Layer 6 of a small transformer language model trained on English Wikipedia (11 layers, counted from 0, width 96).
A neuron's activation on a vector x is GELU(gate . x) times (in . x), where the dot is the dot product.
The model reads these tokens: "1" "5" "." " He" " joined" " League" " Two" " club" " York" " City" "," " on" " " "loan"

The vector x that enters this layer's MLP at each token. A number n stands for (n - 128) times 0.031.
0 "1": 220, 124, 94, 79, 129, 80, 72, 141, 153, 100, 96, 120, 80, 106, 136, 159, 97, 143, 134, 173, 129, 88, 138, 152, 111, 142, 102, 149, 87, 127, 105, 174, 122, 161, 104, 138, 98, 145, 135, 154, 197, 48, 163, 133, 162, 157, 159, 126, 139, 116, 212, 110, 126, 100, 107, 61, 202, 104, 90, 110, 115, 102, 146, 110, 164, 103, 170, 163, 137, 148, 76, 71, 104, 193, 183, 99, 96, 185, 136, 134, 119, 140, 171, 135, 160, 84, 70, 112, 114, 119, 161, 121, 123, 156, 82, 142
1 "5": 217, 132, 130, 82, 154, 77, 86, 134, 155, 122, 94, 107, 83, 112, 151, 173, 109, 126, 148, 147, 145, 73, 139, 130, 122, 134, 94, 146, 101, 126, 94, 169, 119, 164, 110, 123, 93, 143, 140, 149, 194, 59, 182, 134, 164, 175, 156, 145, 147, 116, 223, 121, 121, 87, 115, 65, 171, 73, 94, 123, 108, 121, 147, 117, 162, 123, 179, 165, 143, 157, 74, 74, 82, 174, 176, 84, 111, 175, 138, 138, 117, 119, 153, 145, 165, 81, 74, 104, 113, 127, 169, 103, 127, 155, 77, 164
2 ".": 211, 112, 117, 72, 105, 112, 92, 151, 143, 76, 110, 113, 89, 93, 155, 169, 107, 144, 146, 165, 130, 153, 177, 174, 92, 127, 80, 137, 109, 153, 125, 117, 98, 120, 88, 160, 80, 167, 157, 119, 148, 68, 149, 145, 162, 174, 151, 136, 121, 125, 210, 122, 97, 75, 145, 64, 196, 124, 108, 136, 99, 111, 97, 123, 202, 122, 156, 169, 130, 123, 120, 111, 121, 168, 177, 94, 78, 151, 155, 149, 140, 95, 171, 133, 126, 56, 87, 99, 110, 146, 163, 125, 75, 158, 66, 122
3 " He": 198, 82, 112, 74, 119, 144, 138, 130, 98, 129, 155, 158, 86, 138, 144, 158, 113, 105, 153, 178, 92, 144, 200, 151, 136, 59, 158, 129, 114, 145, 110, 176, 122, 120, 116, 85, 149, 167, 109, 91, 98, 121, 145, 132, 91, 202, 147, 153, 68, 169, 177, 131, 127, 69, 124, 76, 98, 68, 147, 132, 134, 179, 114, 119, 154, 68, 131, 197, 159, 143, 103, 162, 95, 178, 106, 123, 101, 82, 132, 149, 140, 115, 175, 93, 137, 40, 115, 84, 115, 146, 156, 114, 156, 113, 100, 112
4 " joined": 187, 59, 131, 111, 92, 83, 139, 65, 125, 120, 147, 113, 99, 113, 163, 168, 90, 185, 149, 120, 104, 130, 214, 142, 169, 155, 123, 97, 39, 131, 149, 150, 125, 120, 131, 134, 123, 167, 126, 131, 148, 107, 177, 141, 139, 248, 158, 120, 141, 179, 211, 68, 113, 73, 109, 125, 112, 117, 140, 135, 136, 135, 115, 92, 161, 103, 159, 141, 145, 114, 101, 129, 114, 147, 137, 138, 110, 94, 184, 129, 179, 176, 153, 127, 109, 135, 112, 67, 90, 133, 138, 142, 143, 126, 97, 144
5 " League": 155, 100, 112, 119, 107, 102, 116, 141, 118, 92, 149, 116, 110, 123, 168, 208, 124, 127, 165, 158, 108, 91, 229, 91, 142, 149, 117, 115, 103, 145, 96, 151, 183, 112, 152, 141, 119, 155, 105, 139, 174, 162, 191, 89, 70, 130, 96, 127, 120, 187, 206, 70, 130, 35, 124, 105, 99, 151, 150, 78, 114, 142, 99, 84, 114, 131, 112, 142, 148, 78, 129, 108, 134, 184, 174, 105, 141, 45, 122, 138, 127, 131, 140, 108, 168, 123, 48, 126, 153, 160, 127, 126, 174, 147, 88, 107
6 " Two": 192, 121, 123, 154, 130, 86, 145, 85, 123, 95, 112, 158, 159, 172, 159, 177, 109, 116, 163, 150, 148, 122, 212, 126, 187, 138, 105, 105, 93, 197, 92, 117, 162, 131, 110, 142, 107, 152, 87, 167, 135, 149, 198, 122, 143, 121, 112, 142, 102, 162, 185, 77, 106, 76, 123, 88, 158, 87, 137, 99, 87, 144, 103, 122, 132, 147, 130, 124, 183, 138, 133, 78, 88, 199, 125, 71, 141, 48, 119, 145, 141, 147, 132, 147, 193, 74, 130, 105, 145, 181, 189, 101, 161, 145, 122, 152
7 " club": 138, 93, 90, 140, 132, 66, 154, 155, 125, 142, 123, 129, 120, 91, 187, 121, 100, 157, 140, 160, 124, 98, 211, 96, 130, 162, 137, 117, 117, 161, 123, 137, 131, 144, 145, 180, 121, 133, 123, 146, 143, 110, 208, 112, 122, 145, 143, 95, 148, 183, 216, 51, 151, 34, 82, 65, 139, 104, 150, 119, 84, 132, 119, 120, 105, 137, 114, 165, 119, 93, 107, 135, 117, 175, 133, 97, 130, 24, 119, 161, 177, 168, 103, 88, 186, 109, 83, 136, 125, 144, 146, 136, 173, 130, 91, 131
8 " York": 130, 92, 137, 142, 136, 42, 119, 120, 165, 117, 113, 118, 126, 130, 141, 186, 143, 139, 125, 168, 166, 138, 218, 136, 199, 119, 129, 96, 80, 123, 100, 157, 130, 88, 140, 147, 180, 141, 126, 145, 193, 155, 170, 103, 139, 105, 143, 102, 97, 160, 191, 72, 137, 122, 102, 86, 164, 112, 108, 160, 146, 141, 91, 67, 118, 91, 164, 118, 133, 150, 97, 60, 103, 203, 133, 139, 145, 26, 135, 147, 195, 124, 166, 121, 171, 84, 95, 129, 122, 132, 111, 127, 179, 137, 117, 141
9 " City": 140, 115, 110, 126, 167, 56, 126, 114, 155, 131, 126, 146, 137, 125, 160, 186, 135, 149, 121, 130, 134, 128, 203, 93, 156, 129, 116, 116, 99, 147, 135, 188, 118, 151, 153, 174, 156, 148, 157, 159, 174, 146, 196, 115, 96, 84, 173, 107, 113, 145, 173, 53, 160, 76, 98, 98, 161, 100, 140, 129, 134, 147, 86, 94, 108, 123, 152, 157, 137, 97, 114, 74, 88, 210, 150, 119, 133, 35, 154, 110, 169, 101, 119, 158, 216, 79, 110, 123, 141, 166, 127, 99, 189, 135, 89, 141
10 ",": 195, 99, 180, 140, 118, 87, 138, 123, 136, 136, 98, 163, 94, 143, 169, 124, 147, 128, 135, 192, 126, 130, 188, 140, 125, 180, 96, 69, 73, 159, 117, 177, 129, 155, 151, 147, 97, 165, 157, 173, 113, 114, 174, 174, 150, 151, 153, 125, 172, 135, 155, 60, 151, 85, 114, 60, 133, 109, 116, 140, 155, 139, 61, 124, 159, 89, 184, 177, 109, 93, 93, 110, 103, 160, 129, 93, 113, 68, 146, 206, 179, 161, 122, 112, 158, 86, 119, 127, 119, 177, 194, 156, 152, 133, 80, 130
11 " on": 174, 56, 188, 87, 105, 99, 163, 101, 191, 145, 112, 127, 131, 148, 158, 131, 81, 136, 144, 142, 119, 146, 173, 109, 169, 130, 125, 120, 44, 155, 119, 171, 109, 122, 112, 123, 108, 181, 141, 124, 79, 99, 180, 158, 149, 210, 102, 132, 147, 126, 185, 105, 135, 80, 152, 66, 141, 155, 115, 113, 161, 96, 129, 137, 178, 92, 147, 139, 158, 99, 80, 147, 169, 214, 193, 98, 113, 113, 130, 135, 116, 134, 114, 126, 115, 123, 124, 119, 119, 126, 153, 173, 211, 66, 132, 148
12 " ": 131, 115, 114, 156, 114, 129, 122, 182, 137, 129, 123, 79, 105, 158, 160, 105, 110, 137, 155, 160, 132, 123, 138, 156, 146, 140, 105, 167, 50, 142, 83, 137, 95, 117, 122, 136, 98, 155, 164, 122, 156, 39, 158, 109, 123, 155, 109, 108, 123, 161, 206, 134, 120, 53, 221, 99, 206, 171, 105, 130, 134, 136, 164, 154, 163, 92, 166, 116, 201, 113, 133, 145, 148, 177, 196, 137, 107, 154, 109, 107, 163, 131, 123, 118, 122, 66, 129, 123, 87, 135, 155, 177, 233, 146, 149, 117
13 "loan": 86, 97, 126, 90, 162, 95, 98, 154, 115, 130, 164, 126, 100, 105, 159, 145, 85, 127, 162, 177, 167, 90, 166, 113, 166, 131, 162, 125, 92, 81, 127, 140, 135, 77, 111, 185, 150, 99, 194, 129, 127, 94, 193, 85, 112, 146, 120, 135, 177, 125, 184, 91, 196, 61, 138, 66, 87, 171, 140, 136, 124, 139, 129, 71, 155, 131, 111, 116, 164, 102, 129, 139, 145, 188, 144, 150, 130, 41, 152, 109, 129, 149, 89, 75, 176, 73, 84, 174, 121, 138, 155, 150, 187, 106, 116, 121

Each question shows the input weights of one neuron of the MLP. A number n stands for (n - 128) times 0.0028.

n79 gate: 165, 121, 135, 131, 90, 116, 151, 107, 124, 139, 160, 109, 129, 143, 101, 175, 144, 121, 149, 127, 81, 139, 167, 151, 146, 149, 120, 131, 156, 116, 136, 130, 104, 119, 106, 125, 152, 168, 114, 109, 133, 145, 118, 152, 86, 129, 130, 79, 159, 133, 87, 113, 144, 136, 89, 139, 111, 163, 154, 131, 150, 130, 139, 152, 135, 133, 142, 120, 150, 149, 154, 111, 119, 142, 150, 128, 92, 113, 101, 142, 115, 127, 163, 120, 108, 103, 150, 93, 119, 125, 130, 105, 134, 137, 121, 123
n79 in: 150, 126, 141, 155, 92, 110, 168, 89, 125, 111, 122, 113, 112, 148, 128, 174, 126, 149, 138, 120, 94, 155, 124, 159, 95, 144, 154, 90, 124, 94, 111, 174, 133, 114, 121, 100, 160, 133, 126, 120, 154, 157, 131, 131, 177, 133, 113, 105, 127, 143, 114, 96, 122, 118, 148, 145, 143, 122, 121, 125, 154, 135, 124, 142, 127, 102, 119, 125, 102, 111, 156, 103, 101, 160, 150, 106, 143, 105, 115, 169, 164, 127, 134, 136, 77, 135, 115, 129, 131, 120, 143, 116, 142, 122, 139, 128
Which token does this neuron like most? 4 " joined"

n87 gate: 117, 129, 125, 101, 99, 131, 129, 134, 165, 102, 136, 107, 117, 170, 144, 164, 120, 132, 151, 105, 118, 128, 110, 158, 148, 143, 103, 117, 125, 136, 121, 127, 117, 122, 122, 138, 156, 141, 137, 114, 80, 159, 135, 102, 105, 154, 107, 107, 109, 135, 109, 126, 131, 106, 146, 123, 146, 167, 143, 104, 128, 80, 137, 150, 106, 184, 174, 107, 152, 169, 132, 124, 92, 107, 121, 133, 114, 133, 146, 155, 175, 114, 95, 100, 108, 129, 145, 113, 131, 140, 135, 110, 121, 173, 153, 155
n87 in: 121, 129, 104, 116, 123, 122, 108, 163, 174, 108, 141, 151, 80, 113, 118, 175, 164, 118, 135, 171, 95, 152, 115, 97, 184, 135, 109, 138, 91, 143, 81, 103, 141, 126, 133, 174, 112, 141, 119, 157, 114, 124, 169, 113, 79, 115, 75, 125, 124, 101, 143, 160, 159, 124, 142, 133, 117, 188, 142, 122, 126, 170, 145, 112, 152, 125, 133, 132, 144, 135, 123, 103, 107, 125, 116, 129, 161, 122, 162, 121, 122, 104, 120, 143, 117, 136, 133, 85, 89, 156, 96, 159, 106, 107, 130, 157
Which token does this neuron like most? 12 " "

n92 gate: 120, 73, 79, 113, 129, 140, 137, 109, 136, 142, 138, 141, 121, 118, 144, 85, 193, 108, 50, 91, 130, 82, 154, 100, 125, 158, 107, 141, 136, 124, 180, 139, 160, 126, 150, 160, 144, 107, 120, 148, 143, 147, 137, 142, 133, 131, 137, 132, 111, 154, 106, 153, 139, 133, 167, 47, 176, 142, 162, 121, 175, 135, 120, 118, 156, 146, 104, 54, 141, 114, 196, 153, 145, 118, 161, 153, 139, 200, 115, 91, 150, 105, 149, 136, 108, 180, 107, 162, 177, 109, 206, 100, 110, 102, 132, 137
n92 in: 138, 114, 115, 113, 128, 101, 130, 168, 158, 134, 172, 143, 61, 217, 107, 115, 145, 136, 136, 136, 132, 87, 143, 156, 103, 124, 93, 128, 113, 144, 114, 122, 125, 180, 115, 154, 89, 100, 199, 72, 75, 153, 150, 123, 140, 146, 118, 96, 153, 148, 128, 151, 146, 121, 186, 127, 139, 129, 156, 101, 107, 172, 167, 81, 145, 138, 133, 39, 127, 159, 118, 149, 145, 113, 161, 141, 128, 138, 142, 147, 122, 117, 184, 75, 115, 149, 93, 133, 151, 103, 174, 190, 82, 157, 74, 176
On which token does it fire most, and how strongly? 9 " City", at about 0.19

n14 gate: 172, 105, 93, 110, 144, 83, 165, 102, 114, 101, 129, 109, 99, 102, 118, 138, 130, 130, 128, 129, 115, 136, 85, 148, 58, 121, 83, 151, 99, 109, 133, 136, 89, 196, 109, 89, 143, 117, 91, 104, 187, 86, 144, 130, 148, 131, 131, 89, 169, 114, 150, 164, 141, 165, 91, 111, 196, 138, 78, 72, 107, 132, 185, 130, 107, 128, 101, 141, 160, 146, 134, 104, 103, 130, 147, 95, 119, 151, 145, 125, 93, 168, 166, 141, 118, 93, 103, 154, 136, 107, 137, 118, 97, 133, 90, 136
n14 in: 208, 118, 88, 87, 127, 112, 161, 109, 123, 103, 102, 89, 96, 87, 138, 184, 126, 169, 146, 122, 165, 92, 97, 91, 40, 155, 87, 147, 39, 116, 137, 110, 134, 167, 112, 129, 120, 100, 97, 141, 189, 51, 151, 129, 184, 128, 161, 110, 205, 119, 147, 138, 161, 132, 114, 81, 198, 70, 102, 70, 124, 142, 161, 121, 38, 210, 118, 170, 91, 177, 66, 119, 94, 156, 149, 87, 72, 174, 113, 175, 109, 163, 148, 156, 177, 43, 70, 140, 133, 92, 129, 129, 134, 163, 93, 87
On which three tokens does it fire most, strongest first? 0 "1", 1 "5", 2 "."

n108 gate: 132, 188, 146, 117, 105, 132, 110, 118, 104, 149, 135, 153, 117, 144, 137, 59, 162, 154, 96, 108, 120, 161, 139, 129, 117, 134, 145, 191, 171, 86, 99, 90, 129, 127, 93, 177, 177, 100, 106, 109, 95, 143, 115, 140, 153, 136, 155, 142, 133, 158, 149, 203, 117, 95, 58, 127, 99, 109, 156, 156, 94, 147, 122, 161, 147, 87, 165, 224, 98, 125, 107, 104, 86, 116, 128, 170, 97, 153, 85, 112, 139, 150, 131, 121, 84, 89, 40, 102, 152, 159, 92, 128, 197, 99, 75, 159
n108 in: 110, 185, 114, 135, 108, 138, 157, 139, 104, 144, 108, 131, 119, 148, 103, 141, 88, 122, 154, 33, 169, 144, 106, 115, 122, 99, 117, 133, 137, 135, 138, 126, 202, 82, 157, 178, 120, 87, 106, 114, 137, 178, 104, 126, 169, 172, 123, 98, 132, 131, 179, 136, 150, 102, 115, 99, 167, 173, 178, 81, 105, 145, 135, 131, 149, 137, 89, 105, 131, 75, 125, 111, 94, 136, 142, 130, 112, 148, 138, 136, 101, 110, 82, 81, 107, 126, 69, 92, 146, 84, 101, 82, 174, 118, 118, 170
On which token does it fire most, and how strongly? 7 " club", at about 0.2

n151 gate: 150, 125, 119, 127, 126, 109, 126, 140, 139, 158, 140, 174, 109, 115, 137, 156, 148, 107, 113, 127, 133, 113, 166, 114, 113, 122, 129, 105, 117, 148, 159, 139, 126, 128, 119, 141, 121, 159, 156, 116, 108, 116, 180, 163, 129, 97, 112, 124, 138, 166, 147, 113, 149, 116, 158, 92, 117, 120, 140, 122, 138, 116, 98, 126, 148, 116, 145, 132, 122, 118, 115, 130, 110, 138, 124, 150, 98, 91, 129, 175, 159, 135, 113, 140, 131, 129, 101, 110, 161, 142, 125, 142, 135, 144, 123, 105
n151 in: 186, 149, 168, 124, 150, 63, 103, 123, 184, 156, 132, 127, 109, 136, 106, 135, 142, 121, 148, 124, 156, 134, 94, 103, 125, 122, 154, 84, 118, 151, 180, 118, 151, 152, 130, 114, 139, 103, 132, 130, 105, 113, 157, 127, 120, 127, 103, 102, 125, 131, 97, 105, 135, 136, 99, 109, 156, 132, 133, 132, 96, 132, 136, 86, 186, 131, 122, 175, 115, 179, 127, 108, 140, 129, 114, 129, 127, 106, 110, 138, 119, 142, 152, 121, 137, 113, 104, 118, 109, 155, 127, 156, 123, 120, 130, 105
Which token does this neuron like most? 10 ","

n130 gate: 83, 168, 141, 147, 120, 134, 126, 152, 125, 130, 116, 158, 109, 174, 164, 188, 84, 148, 103, 133, 135, 162, 154, 125, 127, 105, 135, 109, 141, 177, 106, 112, 95, 116, 118, 150, 158, 113, 152, 154, 104, 160, 93, 140, 136, 169, 104, 115, 148, 162, 96, 118, 127, 100, 193, 115, 75, 156, 114, 152, 125, 113, 86, 138, 148, 96, 101, 98, 162, 137, 111, 114, 117, 109, 110, 135, 158, 113, 117, 140, 102, 109, 119, 51, 125, 151, 105, 102, 168, 84, 146, 192, 92, 136, 86, 158
n130 in: 142, 93, 96, 112, 99, 130, 97, 96, 62, 145, 159, 115, 142, 87, 127, 94, 187, 130, 149, 132, 126, 88, 143, 129, 142, 180, 133, 157, 93, 122, 152, 121, 140, 102, 74, 123, 117, 142, 118, 97, 114, 80, 146, 156, 95, 104, 186, 153, 106, 135, 108, 88, 138, 176, 141, 112, 83, 131, 95, 105, 143, 105, 186, 109, 129, 129, 109, 172, 123, 152, 120, 139, 106, 133, 79, 104, 115, 103, 140, 165, 179, 157, 112, 162, 95, 114, 127, 112, 134, 114, 131, 144, 122, 141, 100, 103
On which token does it fire most, and how strongly? 13 "loan", at about 0.26

n31 gate: 119, 170, 113, 55, 86, 182, 131, 86, 142, 94, 142, 113, 124, 115, 139, 107, 139, 146, 120, 89, 125, 191, 48, 112, 168, 126, 149, 142, 113, 131, 170, 109, 157, 74, 127, 111, 161, 137, 140, 157, 134, 84, 141, 147, 134, 123, 159, 154, 148, 61, 132, 164, 127, 101, 119, 69, 138, 210, 126, 68, 156, 165, 178, 63, 126, 118, 113, 142, 113, 127, 116, 128, 127, 154, 146, 147, 127, 158, 113, 155, 131, 220, 206, 125, 87, 142, 160, 96, 136, 104, 132, 157, 168, 113, 122, 135
n31 in: 170, 143, 105, 111, 109, 139, 132, 118, 144, 114, 176, 89, 130, 164, 191, 130, 113, 101, 77, 71, 135, 97, 129, 131, 135, 82, 128, 143, 130, 126, 159, 137, 58, 164, 67, 124, 119, 107, 140, 110, 134, 147, 99, 114, 102, 133, 84, 144, 95, 124, 81, 171, 128, 90, 90, 120, 88, 106, 149, 124, 135, 106, 143, 123, 117, 88, 83, 123, 140, 155, 124, 158, 51, 175, 112, 106, 172, 144, 118, 177, 190, 167, 169, 120, 163, 154, 151, 107, 119, 86, 114, 178, 182, 139, 98, 143
Which token does this neuron like most? 11 " on"

n78 gate: 154, 201, 112, 93, 154, 150, 173, 131, 129, 135, 142, 112, 103, 79, 70, 144, 159, 145, 163, 125, 138, 139, 173, 138, 82, 128, 107, 190, 90, 62, 142, 125, 138, 84, 114, 143, 167, 196, 139, 160, 73, 137, 111, 124, 142, 163, 112, 165, 117, 103, 54, 166, 86, 182, 141, 113, 146, 123, 97, 73, 59, 144, 161, 100, 177, 173, 159, 60, 138, 161, 158, 125, 97, 157, 107, 118, 124, 125, 178, 108, 156, 90, 141, 142, 139, 134, 96, 121, 154, 118, 139, 109, 145, 76, 126, 88
n78 in: 151, 90, 120, 83, 102, 125, 131, 113, 112, 154, 164, 112, 125, 173, 105, 113, 130, 118, 135, 70, 163, 139, 50, 124, 160, 135, 187, 143, 96, 111, 148, 112, 151, 82, 158, 176, 130, 187, 174, 107, 154, 150, 101, 162, 129, 140, 152, 116, 105, 116, 143, 169, 116, 84, 139, 95, 162, 76, 179, 101, 114, 174, 134, 142, 130, 113, 88, 121, 122, 144, 143, 130, 123, 141, 150, 119, 198, 128, 154, 102, 126, 150, 140, 109, 87, 175, 136, 93, 131, 143, 100, 84, 111, 167, 136, 96
Which token does this neuron like most? 10 ","